Layer 3 of a small transformer language model trained on English Wikipedia (18 layers, counted from 0, width 128). Numbers have three digits each and are written without spaces.
In attention head 2, each number of a token's query is one row of weights dot the token's vector x. The head spreads its attention over the tokens so far by the softmax of query dot key.

Query weights of the head. A number n stands for (n - 500) times 0.0018.
q0: 435386485665389618740485527907256343453319508478597423305328417711395545540704520651628488476439453527597551466541645305441467523414335398627511587219424523477468341334442308585191642692533609512512206591781687511412376461553364367599579358583449365411496458581483557432500634515399708611648430538643303349542390686545342688744418637359611573500424481618621536579504594395567446539550
q1: 880611614475166698596530505376542383524740607539381244469891542348443559324455256211606856310491400729382222616292768394421862454696413515423412661524186902450391520733654455274275390383495454464537573560429480485500420469600500780584624343580754720599739314398583330570549731471595436631561715650589388573535387313480316629460113565556672563812721160399660150657388638558564347567664
q2: 598843704591621534549473467471624677679562547411700327923621746549453514657339243455378836279562522872518452542468185621532562500650576721275464602416407769756256223333522674446570438402756495519505357615673695621442675405532647388478483510680333486509487466631710284295681530610574617625574594638514491513546496305445194659340228643700509630406716429306790370631314386633305542524580
q3: 565653284586389427551369519684681454328431527588481467324604448459324478570613473452458097594354579818470189607545309446437453229245584455500363492624405519605765633578696496511415386431333422721524719610458205489394404551413549648429277346451500569567554475377386432455425419613644496488629461500532669334435596511545395362323552712657740471427493551562607511561404608576571627683585
q4: 429598428485509522465458487280453451394544522658305456516401474485478665527561406497628805441544622377619375570353500448381594503441650622386642604403459494672451436540375494396401342620552385444459519631525437527529542528333482539710465443555629658338561582654653373539644418523607539455567419437503472369362437563415569408663392357451356382559538587411453437338497283404503627591575
q5: 471260167233440332535722241306400583820653389288676659552471673491382770402527651438617403538467613609455614252725316500558372376500527555588406661562390697414297514585526705384491557556531397537601339614138473230306732528514587286667392291752595588685465729430508655563716544403596630567619239525419547536362658567546654297441786372495348496518858260274471448383509601478694356209280
q6: 474399463497528532576315326611177531493656570677582487482460489412660592564548518706503539596550714257544520358463465675486507629714386420460571559467673312418693521240431521537458590482437383560554436372528456617370540432307365429513500701510386518435510606759617490510548515258372531446424200541391535517542410520407527374634556310486350399497427646601428724500514573274613689500323
q7: 556496324488557407531424500513572652592710402527568320479645564623496600650455513334474245526413326483241244545560341189583656410425559610834330459747480508419312528504399698329252568599597604517534521581537356441312560609459468369492500420735487347763411519389363557359480931426527440381569475507271677496291606564285496460552640561312557555232853608274489393620328641508584619454525
q8: 512569365396445460531758095451511504702652474472443660530416599472541585626637534549371170537494686811532493518525351412525587515335598572417366471657263652525456580483593705507426459346386407759640418323357432325476668604533637535591387530507459485593500466489569788504319624601417507375660533539258450493504510376348432516306467685547478661602593389424487452586489457243493581493704
q9: 504381601447348485783411613711530500512449521311536425555427419544605584433598589659761674534672356382464695496286689727488559372673373369602596537307539404370442635489367410412259411405555471458667445283313798845326340314459602364660535300602610608580519511396519529415307785492597416778541546359419447596463500343590626583439281418780706528555590454455608342263455710681657533395245
q10: 430573360428507482557435649449432423285582507621432395340392265375483494628382623497557607397559497374471531377380523343416408331557449444437712586490497483444556582531301329464450610657333510534389459582483432474296437701299352523555509527437735698432550702711410585628461493522566600628649453333483604359480537604559467500706491322483420305506459503346455360271533609459663423459652
q11: 479543378339551307806550448540532630764612512346669410340594529394432599636395532508607331529625666444553589340519383374333608347824639620507568344564362659400379372616426473355520545417459484635565412632551492417328619544531640599656379407679604725489574878378599674662473450537434489512566452356435507250437587454430600441592708399543484685346845308329560383537414596470680327285456
q12: 500410552738652365198504580348487673342523636547484504382693380488387331658533648480459450545485438500348590340721488533488422418451709255414361488878841441512720692314574671492517419583461437483457660423471500583339254517406720631279419449382588666464252572450474581294303268629547336504492250611393693532562500408541407514443570537496471547330161772597240339554653534406508661580475
q13: 422471408717549552484331408374605303742519418258384512567291300302329524315577571259441558489507550521596566423468471590393633668566751727671654439175590458520542317262422302425467724702383483272628668873632612512316530546634277631610623542597596318576396613352430468424596617344566496699500616268492338421525481317431500500432445597418541622567585421571330607230545664722500418363637
q14: 274496365667607392410263516468333437481429464458427394565450681492569353527367431588693516345633392386323590323782532623469274366347326461673683453402802375516511449511470625542452578655447524324253447402488446257371322480375422462573303435755387436577668245397489598527693450504344431348543364596512580592634387712578590257671411688480413321363474500443589552660559547692678743717432
q15: 525484465710599587515402670585520388288508584584523398512471211492484407718641394504691213493461459443303350445578341285396398520316443339568208377587568229316798480489590504766496570664383387496380765480612349637310321606535311450360563418504508440585597456512489594445682327455770179479381243625492380631603474450437660472621589563293373519427440472659450637425428522610566616767407
q16: 508464374609347445449212518599382586621663471602497364507593530465412524669376280497426694608475487548503612415601414615639330436269431404388593390370555540525714365418476465396652507385374591395422493334633503383568620577373539375474493485511511413458204336554555486581514420592369424448447431580511858642425573399475131330493641614421325393466524558633390660470579562626301579696398
q17: 439484360403529489355415287323416405631539463602608861336376624540772576421634475476716537643391701268676453749496566570624437422416508541636385422488387504439573671496613618520620500550375438284602336419351476358606603521402671663553226453691298500392268515356600638665700461457488376457610724463385764504250432396537678406617736341578197646607601379478270469388595638312540335525263
q18: 359399592592475688397482658626567670429431489507514517648621365493614521632572463535660482404407575378532466702539504714535576529659320436569252478507662353443537478537517279588427295642545427500515700504649673802618534311636400504423490601532341489479381493322389657305465419307691409541349643536635553745449406366536415401333331536681561594517534500638480480537783372572479569408163
q19: 374411974654508605419483543474399432324330453541467524692304509405561342439424395471492560539379625251276452598304538734682427628605406327367578716419658392542548466370597391678577636526617198172456408551663596688626446356428137640350484390221504337317364293654427319362438491419476281487377681596685359582572256579525563384274370576483619582615363526616500560380645492618458483842630
q20: 467514554635441409480517373355468427561710583559520599341558622457264375586527351453475469453558578256450601387490317687550497538511629715477297637500671647507293483335346381319566596715382367339539585414670638334434641525541483563455344514733366503439568478327697401517520522441536393421510570553339402403358554614514279497402568640521462377381608626240587558539452409671389590619426
q21: 688508515367647593475533619589752580419461409464360417585153323584535441376395415474332386469473600550533800519533730334262576394313659511382511662388288446374634530521625582529592352424518496546359237448375415395594460427474571570384748368301577294644400642622490668452555588421436493289955630524657424562617458408552474503630534324406598682518443542493462338489496586338500606619661
q22: 334586480508619297504318508627559628616320479606528354538453461580702283560374796436672463387353379411335492545649624471480512512562425430261460422461594437748488443827418459552604342317794538416358356492500532611409258601704529492492364611320487392697819587579515463739452636916356548261504346437607428540310496508619589576309429344574578440758605630552709496535703316579556591723299
q23: 500232568664488422555511544607316477216452414515603504210480355598659303680515723748412262674652287616579522566272504531300596519546385400478635651589459303309758704564636538639398271508441433472641357346504454642366516492339485357612420588523528418432573421559461546332451442452471549287678614538552682564469410511508458445775395481512585429422415603588504757624317638260508680709405
q24: 665535504634535621481515603384520363526485402373374366364133468655452306447554448564496582571698419480625537434527461613610533247622725570511843554332414500273580407389389689754532311508533441460739436732598534594377398556546403534486515669411520413234357475512542434535736280574346348504531693504464418225531612591411462709730349415496660406725267413645394627577367621556294524560445
q25: 518632487441603375569563456434491483624569624631266275334433580471308429459619443273446448676325569425646674257483603530471361273592410572557612632635651330888147373374403766317729624629346526569767570793242542590349558846411589392659580434640456418442508705569419284391429541614411396243632444258629606475521552483725412583500666462620752356430569491628546328508487418471433681426778
q26: 617504319358415412775598621489519511667542641475544741254585431493375551557463599539440515358536367439742633489388618292590390433365422526542722707309422530442299555473616291561575485470465692545496447434601514382507652508386515439493316492581356377533469483560500573620645350507552558600577410517339646339511610691445442598740807437544370707500644391204698735381359561352485396489432
q27: 456743389272345387800576305606351464408721433737581436389225710520727566435526590380561458585514324383515598361273546443274717521417520643682650418678456458337195505600559623370401596505446531841823240392448530584347473177326741475744398751444680672692539904630266760459777258372300701671515479161473533175495538832254632696586551567650701510465784400280757138412313542283662339411621
q28: 513678472386496421370512183398299317714610483611492607381513513235640488452443419436357521439791559632472563512597454691641809504571476241382568479309718584287255475362579315552399650508311260572332640447187297340663613568397451709431438551512538458423543450408556603431601641457433738250504458515427363271691438411294549544451493661334637396584476559579774581512292568152484508348643
q29: 563504383337479434626320666719751672572581380365701435548625416070208387405441404401446543672523496408329719564517483569155683342555545415683797317480716500584456615496285462458297487435524366652500509415405454611659509496449568632500504672432439465467343728483415344496329668415641658487577158174367559492722678554296618477344423589615641426521788604391527464480624601309780625448647
q30: 540618585401493630367685514158479510209487483550428557546569511389461718537521443645727493354389625386324513517582497455740410500496433417503402677603533702452432424391444528409532604577533578461565429617598364590600485461497541483477281292483671574585510503465522338692317311404438568413677525403706420614371465561510586488438638410517573584674411266437541471523765339341364619606292
q31: 607642657419395456557415614508515485395376391282474582431461403533366230392611650717361477432517627300690589728588504710587321627746619637436569332525457450459286515531415426718534369688592371496539542559387753442575610500485244493406722485686335398383472493511466648471467763354511263461548534433628476500605337423790544533585655567590541637381411553337747626655553510315551545416504
q32: 549534496620741402518654621598449365536442542430429405414729608596476620589511504604570569507497228721463591443455489684571529297215342207332485729375624301576446496422565269351589464512741586617460362439411399441625544131207705325585558334569539426429424592488670447466627357599645694257546380500496838541504464504603409378568279515565561685467453551479493425359385343467447546445442
q33: 561276480523384426578603500524386491418547608383517464530615455500619687528650625466484468489513473557409533349565506582475628721544687439622562497414647429311484500441428322404371518649583512571515610419567591494442463637313480551667546620549432603565527572506458491574503475655505732515436685701479476427468390395610672536406542555546407447461547325521416446382430542356622313503485
q34: 367490732597235624503390479650650435395487687558430539677667500631344520487544437546632490516672455566560510591417395384411519663339614416494487328377474624359589379466584379454802504326684514541468448601544477402588400483742423586446522535254500613434356644503426339380616460452244533419503521802408388743629572381527406512627524554493503493484423569540497589561476349578384438372565
q35: 590637604564462606712648455672535603522481455667600631353421489771395563507629430579581469409582558307443374316510240620583396551592369568357507677464438472507365357326568507520334429486311500680710619408280503615566583356392463384494468609449616503654468607786441578513443416409400510791602462448670670328370481467531530590480408466695582348487545587568407538303576478516594441605587
q36: 338514368282517715341531365468657587529761476424476523486384460473567575349307532611487472274577434664426497448384559211541410594433503541434607497510530489692435428272586359338433328496583525331569447731357663366404365219541534584407513378507457381646398385601506500517520511513484375529562307750677513503559442663583613420521441483389417654721619461317560519487657361613582552564585
q37: 508776435603551585537397377735344222551574750608466478357533451455293333526434596613525610418711404356458666302626761508462511562684422349370429508336333433366336686557718573523567343457211445433484552392343386470448394209701512523410368456314528539671559446539507488469580508452507189516737402703326432560336320659512439565511602500551648624436393504511447754493629496359348339750405
q38: 422824511573820799645500400688568331339674559414335392540606728455412160541662480666489492793594448360546670531500523590652601445534470450240406484661347452565471318493793334489851274543675536441500360628394450384612479376620550527475482262368480591340419529622450311381729338418426428618667409535561525549523489572407631462565437620551617654658441520472546518644586411422466575428536
q39: 488557355578485652525422357570559435660547603558638623589540417504407800529440410478651733674433482558678647443493401466389609523525609617385482076485417488493671504265338556533680794378388219485567368556370500547445544399267436563447468480564481822330360657531528489515363811464640448496549454432496531320508613511394418460549333247584371577332568608559418383163496586518593385392658
q40: 392642511350529576462550370478541478428597504486518618708443508489444337682590522482602515809500346373443500583276667402451483627656706738445342438451254311471605493500562539486456406562704507434526455536441383434291534545572215405443527530406485672518527473577586378486284523590527253767764757578500450567355618525511425628414654496562340455580328663418415663315536652548457500663762
q41: 435788637468496566462727291230537377581469471559391459504364530462736328510446252479650525556554425559398394443542345590528679500531559536623664450493538570670328214420507739588434373522442485456474374432493281604455428526393471472340480310414297569542316523453451678557690427493466472302385442458552447566670493465300635468372526572435604490445623684726630288293569579727736587518540
q42: 569752514550540513587633254519575639503479654444739748552534614352631439507276672556404276477513607669340341453593562511560591555681528569587567464657451288784514504379545471624577609551507719333283616543294550489517462795504417362436627613554444515514521591430553579234443384569651603526489378641553550620657558450351608317313408467555580331493670429470550473548544686639564618277715
q43: 633528636418462506630637596611443388474341514624288513675690478456418565399628353429481475375578553486599517577452483696429367493470748597387611566156600475679569465484407448473384569630590553599373504497634500409580295429386341402542559439379425733425418474535785590617582389543405442514643564607453474557622490452576342568596663618315378665483424532652361608227626525616346314422702
q44: 791703561412466484510676339581553462545520604530369585549550575480577487473589606490403403553512523691376552527658761538587451696363543534474650719444572276575477852405340466664510443448493545448310525459507524536553341567548606330449513280254479347534455408341410483371440533546675487732730316713546456510324576601326361530662423415483469437444614318469556461516555700434473427605493
q45: 391153616504212529428434464557407397493489381557334451447372352519557558374629524687385413619690698593646414646454484413738621536440549692556618575557624564270396829427451480661316353420414408444767650445468512701591682407355343527661233496653545680512343216544339383585415370398370569590504448624590620576559654612429597510722646547571425359641526162568561474481500457383728305556444
q46: 602589483546107562647546310548378478574571611664798633657496418434613490655450599628552478441541446573423517479423454400406408443411569450626735350346497351567399489361490560691594567496252565268507507433637567686394594731436518500666470622518419486647395490424542465366556546759439632611386514436493776580425483451347366519694429589568514596486490595643510587331536738514458424697743
q47: 341581606473716567294686528512484570612427554596621264385617432642271496452538528437528574535500402381380346577424527585624452473467541305588444592548401846344366580564643366526601656656438437433303797431282526400500378180538661661371133341458544274545642504481409569500421578412624474352277578719608386466523318391519496527572420343376624541559489488570312662576488475305137449421449
q48: 406578500635511490419390462565496519678341358305402543432407589525515340529522492403638478262645496363757433741671667675612493493436350695564410689408642379658563478579437460551380500552677560485515630386545569368568352371636600417597591488766435684456577363429507324449565271433553489523448602447350493647333559649478379762452446685626675453246401754503497729570507314805358470439443
q49: 652536707602364445606511540441412345524544608517454432522612548438643258483535261309497518333602466426538500446819511748538521672600500383435559639178647635595547326560446404458413441442490354704306654521688426379490274731489447604550615367240438486545551371323471617355738424514409570571579533726374451451471420510507616491680503664346582576345497423721549406554518650490465421511456
q50: 444602441462743683567583684536718592639436259544517352598459592647496538405392409302401525568556367398541420437497479482551338521519425419325469553331466547580520710510530549414272577411503335647441536616564573320605419500294430510471374358542326386448557442518481643576373770530680524683553396646309604333581376486437396618441166563341408701381634536420414642550294384678476450493471
q51: 704545448166582410696552433584580648377578385535480979349333658508647508575272399373414578477343578892468636606528516566392426500531571447441476336697222609775538427633543573448384572446430825800393369504632596480720746571504598588508616530329748637424601572492418634548344330500496808504467425382491625528500519348402512493270522333504406413579535245399452542535570451379456649257608
q52: 297468636469671419476573446449639354510574457500364514511522693572464469538747387356400604666361735420604473631517369668621432589400681518473579766507541739745333419379456458486572294704635392504244595447547493544548448394588521617444426327507668493288503546443423641622417235507557552589543493446637549245415622490518689437332433436553461301507392688542339374322525442517528436261370
q53: 763620429295580581646579459644517661579431314700437354463601387624393410527592554570580371353475572653551451672205448548371630516336647835523543312573519406690447592578134591680386317573523822390575628277476524500665521529205468340526424583576455593629337430726551492500327526496644457517444321334704397675420496465380452465785703480347187523709588369555515624564496529680661395475516
q54: 553703402745486571350391489471533547426524704483538646558396541566544503483429548576477389663557298441330510383782393525604514379492661415453510504346541438289490666224470500517633739532591279489307500641378591740544406606472454562510480702454500579329584664274490496384594473303386507367589421657408379545486417594588500491556365309718596212623520496416461543480479539381172572424482
q55: 436524685709403500254354549550413629372592367508539358537593546391372531457356587523504605485829412454586683681646540666422573577405705500462484849296335525429175728455508548477337392650538574288336455428476524446623352413284444410653496550572661378590428367480485492504437611569527767233512508558705489586500369520428635291789417260540299349415248287321325541587379346331397382443443
q56: 604601522533402482503649466641645508482358367538525395699565371560477668492447439467543458410470527601437593629371435353404377508382535411508549528392570417367537450601559361462491523381569554503477295483630398514640465595673520516469632422408506378442564593554551369569514859564617552503528443497509562503548466374494284594464465475354399600449537575584617403415365385406577523520626
q57: 419427766497480573440454608463661440431292397357393395592531490481402468356622387368497470670535296288545424563363523617364713453486340609430394798315522395490612503558484543536339531523658473449600367576333386516510392582335352426605391397345398463571296537396455523294575571304378364500629651509507430645453555471583526444618464573457550599519513649509527376462447560703559741629422
q58: 418486517493655506540289489421438688440289504463555338450426485278273579466570648411401295484456437464431500584410416436428530623621476531584640377500561514670477633513500538565425668553356407214504522406596755551567511536283552445775295442587359699510583575465430448438414395614547812357244489462361597582581347407490608491181427556532651517649664364606487530437443503591624660672615
q59: 368450451724300458480433798412430565403473493630549346639597396445635416627486251607277392742535446408291476472584343468313670418358493252598597692394561594261400511572507564614507559471425485438322306440719350733678661686500401396377490515387522529587389539295513578412639356503439632304464587471474418562564401413234525459595539504532611366538503533461516433419389653415591471493689
q60: 251481552567363483275534531582563538468706550471749155695599314662632667474413629471652649497473572426619424447474473344578464584549522296467393337365583558283628300447450485293535594309663172450635445749615522409394460399557481482366439441504562515470575584798455338601682569533471681480439615562650434246721349348447444530556418364496416544368478283428555340557447296370653435299535
q61: 754744717605474419549580462485576370580297633316261362379488546507443359553548527593637455470717221473313503489673629493539553618679518331486493537316535342464517526647518380507392248656633541564415519456403359482419384508555324446298559370438193507507608507311527518467615527489625177374559564766320378586496394601647369536369670584426674560493514613550667490371544483433536652650387
q62: 590578518787533665645496417530328348205454452596388585549423411658455413707291504704641250310599630222457567585500382563486482641520507566560479478493246602566684607667556445536421259616574587368488435386754493575546403610386298486521392561662561747547668473638701533584587287384528446585725459420331568582389445634544591438577553397459367625539553341567329400503452530606656272496553
q63: 470391403387538573530569340300569474509315378491500601487527344429653590334519493222465256406415585543478328580559510570329558500637552788637438732598640389607374636326506601590477589590597604406550418459410556706460433601655532546645569638725549406484491553474552516509410493464364534411656545445656412481267527469586412452343560456478462491460609477558370425515603625582584429620503

Each question shows a short text with each token's key, already scaled and adjusted for position as the last token sees it. A number n stands for (n - 500) times 0.0016.

Then comes the last token's vector x. A number n stands for (n - 500) times 0.0042.

0 "for ": 490428490506427552411512552581508475636470507556497404626488549627396463528442186579501655473539524559488534447515571576503482526578430430478442497547501495479464513555506443455559595489533514
1 "un": 677449353443479640414519466512362590595395549552506306639482537562557479480495154656497573396482513479597528396527496544466475532460552470505385575575435497412467647593478610444513459536462461
2 "like ": 532593478555460506503459370601431457578479612562504479626548485412550463461453191495473639414532396534431505404445435634576505535437527486477442517509542449536489501427524556524464533573505528
3 "Central ": 380613559551327473276439471607346351614436641553458421686554542541589430568534294556374527357645568459365551509491535484527517491525461446548509600454536473619499435499426479558387371569440471
4 "Park": 449413520508374463357423574519323336623398479612460381671534541574555448360495277500410576510467537486493534503504568358574467512474509516423546563362462551504523436415506518534462401544349521
5 ", ": 472412408496424457462453497533506441586497549529553415577578508578498414524478273486484649466497490530588537489428508530474497514597554501552485473594547440527514575525555536507575477511501499
6 "where ": 532370464543453323528470431503476419649554537622494367544523499577446598562536256471418532446498425473447582469483449599525535552515434419583437476487576522449507519604512547508530510490550523
x: 407527563543477576592617538470693463416394444507458613521253551587503376536502510521459578463549429549456493471411476511414356469448651552280299495505513599653520438460306630475532572439384443499568375472569358365485542396524505462647494500542445428682390331518624539749491528605531580510484497589564422489322534462521488245548404333467547533505479532592570342680584571551509571387487
Which token does the last token look at most, and with what share of its attention? 3 "Central ", with about 30%

0 "b": 589457484494517618513391524472404511592475536560457415485479553644457570519464455555478597369551429459499549402593575524558430467568440490459487547496523503521531488519444570558562419479525474
1 "ene": 553525545472471603530474305434359587568420669611550607621416615483542460494505342516479595444578336462381462408515507417479508545407486447477558502520409410514523559348411519491547345567496560
2 "fic": 527627552515396604456495547506330429465368642478438499590434545575559540375473348576531473482581563472524426519479554384552401446420531492462446612488446572399497558573539520396438463606457481
3 "ial ": 364743539632429610416379497583519471499434647449480509675569522479522523527448355512566619424615473439377542555530548533485421535420463477513521540509528482508447458473397554484405438483494411
4 "of ": 465535545487499431450446468555476457561466564476585457571615523574475435495506231531478616431487463566520538421459515568557541513524477504552408407572485497543430522506531508485612498517552497
5 "the ": 477510465495454469501404569555450379548555601505597557599548513645421441539462216424474600456497531516479464474458567567463509515548562549553478452588563445512461531565539517531530463485547520
6 "ind": 538467596478489399533419519514447352602422389502508450596629375586527503522485311548467585566453446466551458410472490418609528518423545565475529487411469526452499498520553631496522432601393477
x: 492387553507449646602504364451481599471486480543583496392551429475545436523537399540330453599399536368207452498684342720484550403570503553416466473485388414564462441467610487317397546595469323431557444671326497378602466454536515488552592435436442427375424410565544445559589415721546432588636439489441367547457660517377417270527320519624358434520499544584421546447459522565495406384569
Which two tokens does the last token look at most, in order? 5 "the ", 4 "of "

0 "os": 601502509429514648422537528477496491456520707392436525552481479511677426559454334613516467371558468512527499497447450387428597499610429437570537609607408431529541523467497538517461394601485590
1 "as": 517522488415465642400531554546458513463499697510450478603479508571712499542418286644496524428472420509466496469474431354509609477511466483546556556593295394525529479466472572444504432599486557
2 "a": 541522603481444538469467532542393475555454697619477444618478405596506533528450342593498650363522490506475445441592534399517500466503467583519446514528401390451472514473427599524583357580451515
3 ", ": 464530486566439547461475495556474443554460592563504440619575499607493448517429259494460629479465477528559535488441472526466511532568548524568498461575515431504508570548543551521583466493563545
4 "A": 437541515531404383437381460533313380616471534700494422710519499584412454497370226597502619505406467546560423473570535445517481451502547568481458457581428452492436521446475521439544486584469450
5 "se": 417523610460479435539495528429401405659371489553562494636522492589475479490469304567478498475535455453532376481459616438577499506564499504542557454495491437400644446446490535486481486490507468
6 "k": 522478559629447368464473485461422339576529631560557429591570589544563487497478250635474487375490431519581456452442577419560568471500485540469457636571407378583514476535465538447534500514532483
x: 391507416493398553607589407622471561478480357588397407453469430488532307474520594398362599490590618462317468526597282545416314684580729717393453451452540467532513532494591396637511549473508412428449470518569500457585493448442672528326677431388523461495412389416509573407523541503453575314573531485327415625546579517374295292478496555528498484408510466699384448482425632477478370517457
Which token does the last token look at most, and with what share of its attention? 6 "k", with about 30%

0 "Gard": 577495528461562600463570554495335493437370510527437484658540534576618465353467351515272550565465502524485551412523618355669369468495566534405564535474547546551433464378491556489484409587452503
1 "en": 560520535540484653411547451537259579460360626460618451652449617465647403467523237644478642487502402545436390356538431399556408364458526543509523582526378436526456484465501424513486405570368487
2 ".": 587628638589385376452412483561497509633393598548554453630459571519454591533384270632449702472447444495535491423513505512460394383383422562524562463481452478530450483504408483525536464426453451
3 "\n\n": 560448445441313520304495492550358475593555485499563442607627489611458404549456135475417615429393520559529489492481505508461510544569583503592497428609557480488506533586513477538580519479515503
4 "===": 298491417494326463452377564555406440610557599469540459687527564568458513494492101639515654420434477502476432481419487476467574520493402503567439533558419435519426470425476553511531481485417516
5 "City": 396420502465398413408331483577386421522474476621472406742499518497593477443422166489384601500443466450356451476487372390485444560361478519495459601455441550425455478433451497535396344505410512
6 "sc": 630389536516494376439503516435417383651401547465606399604604425656572497466400207531426487527481502492536441498400526421537505425518487489453549474539575633390592394531566555463485461570473472
x: 576451511591517681493485481474501602479589344697352506528374514462552516520399483382410506369339471421314479650508473627367456510492454674430414489515469489533630421473504360607576550541356579536649528587412670580609373520397578498396736503467588537524424453457594412542673549549418498417625506647374572585666405477427420206693441484630538470315552550373372563475506510528514442352532
Which two tokens does the last token look at most, in order? 3 "\n\n", 6 "sc"

0 "===": 624366583531548635350594591478424489611551550446454461681465546552474507439495168689510644432486479528466453493409511446510497548487366465555418532525414478483391466412484544498498494465443511
1 "\n": 385527364638388591351631593567433419606583445526469450629607471533413392457371178547423539444514511591573535545387469545494485506603483489558450472569540481477519504549539500448521562456546448
2 "In ": 525536455529457581351446493620371465595623534524499393738560505588462408523452167546439559466513504499475490482463507575498548539578474449518448475564548443495506471495505526487475554526593464
3 "200": 700303521382287431439533496686348444570538412628361432788525400695575487510369087718366610498433539474435468474453485476496528400378428452472503544444509537448443432430555503493490605494443482
4 "1": 353499500589598517569450406429423476596501459560583478694497490547544467572396207579584583447405555509547477494547625553467554494419516460519479475547467510559399586421491459380549520548433453
5 ", ": 523414469480440505440466512530474437595594513568590445579549469630467413480460213433451625497413507518528501533401427588449543552598564473601441438580558520500571532546572510512564475460562529
6 "Rog": 598508513618490438514319522364408353669441501494539461613667587656570393513503260511316431679523410484555441493497485372560476379491449459321543569496473595557334450520484486457487543558445468
x: 520516424450402552561412392438446513463485538579448312478479462565503539310525408363469444465407400521457447549466468566467472569646487585491619511604371464380594489280628329438526496445460409498464439610320612608559407431551538366318624461483312541504376446449633411537651594713441516415556562580249455458408426448444580118547492552552468429431370512444301433471446589492418521335680
Which token does the last token look at most, and with what share of its attention? 1 "\n", with about 30%

0 "er ": 589372432449587618457535474615394557466376648481463364720552553482554490462388177556369595464479504543444468471344368524470413553430546441557416568498515452458469523510506476506522532442470518
1 "as ": 651466640503524499448493406596516480656450561570465404628534490659474572559479173577468572489526500547448539409484469561551444525488453416532545428490494511418461547630496530508510562499515522
2 "the ": 523494518520473557421465558474376450580534571503590497645541507664394432494433163443452602449490519500468466481457547597452517551555568524567479431597591453482473503569542519529516478472555523
3 "only ": 525614550467414501441446491640408450526402504558458494701529480578606542568463215585297469515463499538322541506458508517555515424451508527484424493534546516543562407563434521484348493530597477
4 "A": 420518534540413382431393448529317379607501511699496408722533507569409437476345221606503633502417484546552417480564561454525465461496571554468447476596445455495433537436462519434536482593463424
5 "bor": 556382611435516405511414394480504443559436512583387376620557560584495426462453192661401572514604462438540504428460574488498435416542487493337606599507587533561602525675509598529374540515573458
6 "ig": 652398468482496408476449429530436389506505505540514412677497545617585423530393221531428471506465439515520466405459343392504439421465522500428507660570486441453475508526546510349435515659517472
x: 591459511534349600392578574486538565483467446548532553486463463292451463240547407637393694405501545481334438536524342533518480483492463579375358345593369460515651581426547375598415457412475504498441466510445530485414538504516484406559702401592366547497478476376471429504676613686288441480655438461315707475450422471314400334541399548498536431321473453691322462346384473528528444430657
Which token does the last token look at most, and with what share of its attention? 2 "the ", with about 80%

0 "! ": 597446556465577535433532553530395598501348610608378367683466549652569498472410187602325620538446507533386558485472375519479472483450554508492438489424499560471524512532498480522453419487494565
1 "| ": 534549563480513508521510485478416516618441606566558485629476589674353526494436284583458674444561464515498558519513471581518462553498541474613491398446515550482501586598524445496564468446551495
2 "Date ": 490515523640480571356495439696381439499570422519509408799575454566635378514394121533390529608422517522433565516426477447591520468537499529508459473478476548586525428462592497430369548539586486
3 "| ": 418528535587469507500516515463444475630464587570560480618521593674376541506459292599453643438575456511538568522514515549526438522515516496577500411462527544490509587588515467479565488450552456
4 "Location ": 538510423552419387513492334510368365511643463614585365680699401595533350585344310554336587494502348505560457594543473572544390402421450626575453355415432524447445463413517442469469563466493387
5 "|": 449487375428425372472466578622413376573600408558566411711566492612542497356494114635434811473440431595394459360257407447541507580445545580602447390427389632616659421470520520602578401410335523
6 "\n": 483598640327571247573199339641491324425662382543456396745682464567452340547308117581435531461471419546525554495524510559539504485563499544535566517556546466512517515534475505481470540489538414
x: 557439541497399518491605479462505483520414451519515341496228428592394351422563638543478464418479569455463601483486497447414519385532283418508273390558528467655552383428467579554407432519587554504446371616454386629597483405569576472394495503539465503499474425428627502759509559558599551502455548666614593425559470513493488289365438448438416572536539519844424481600457590433451465431493
Which two tokens does the last token look at most, in order? 2 "Date ", 4 "Location "

0 "es ": 505422493427533614439573575604417500471307628507464379743573471645580471515363205607419636488503507454444527425482414484445467432510511502460554527475527473463478485466539539515515469518491506
1 "footballer ": 618560615489556607408493404598367487475425602621401379701574445465575389325526142510371733486547302494394530532447332549507502652361470512603488457410447508423586422476470501657470500438444573
2 "and ": 461574554608428444547466639644513410534571630596578440557555519495449493430445382469387609413451568555501533497363427554521436547506542482607446471534560480496522523514549535452530449457524484
3 "sports ": 410623435659419597324457492624442456572379464586445440677482391679614463525412228576367667440434486444451531471475485514537434554489522459493507536466464555409486486454494622477452375482459565
4 "administr": 440435499480402539493539478412331365599498560572547452620503581498417398428368251414380475540512448514426496504423506455558459622434423483580476601466492487434509462527442445456398464483551493
5 "ator ": 434412447544366422448471367441498453499353531602472428612622434426605495389408286375295619476569463521432461482349360474517313556370552464546443484415513506457499490420499470486453492487397468
6 "made ": 515406498553496409566407540466536501435340484558454384567688443628640490555464227541333369540537368454526571522495479626695377530493484568519435534395549491353564549474505527513362654477568526
x: 583391477530468666484517515497690458504503496434549377547367633415503508342548452657457575355482596709440448366498429522448341332462444462430330349529389523481487394392368422369498491548358449362518508495209378596603476583544469485394603484489615478544307638429557549694523419502381559459422463641569530464421444409349645278427504481404479541594386441611483382692541361635600543687493
Which token does the last token look at most? 1 "footballer "

0 "in ": 581387470462523536405549517590406537558481584500512364684508548625446486501453199566476604375568536533534555464461530610507519581566475408567419485575491460500431537554523479468565542525519471
1 "the ": 523482514495504560410507547453362491587523571494594486641521528662391444503437162442465612441491526506474455485454553604459521550551564518570465441598570460496457515565541509523525473473539519
2 "same ": 549577534392460617356512457619287465573542626476480431662543511563492498626449170596260526496541439487534494497520565590559412375492496528436378599497527512517447485563471559391399557438543430
3 "c": 394614488468377507537455484474362394565411490483528453584448542657493532485382166609483484441494498454635468416453565520541348435523470439390513505491542605460529579512577575416429541450515490
4 "ategory ": 486499461531364515441539429503367457519429542575490487676500435624583511521384215549310500433519429532411451493477475568593402427516551559521433559449520513469588476434506454474406446480521558
5 "with ": 393403421509420436536396397540498383547404524563506492611573524602490515521482238475412503491507465530457556434520497593644426462531513500486453535513487456447423508498493514442531515502543535
6 "Al": 516543429604536348465431560425310391572633519649561409663630559545420333559509218535474583490489394491545385490458555503554569547547406435549543484593428439501502460459430525534530525499508410
x: 333495553507418543530607578562480500463514573503665437541389402518537524243547343513430416373456548379397552506622420533430462591530525519532544469462447514371525551465497445435452545449494487571442449479499451554463503514758456270432508391508554592302382565399585331646418442615638310376559454562392438543458496414340415231630495608484553507544414483554352475452356531427625479306689
Which token does the last token look at most, and with what share of its attention? 0 "in ", with about 30%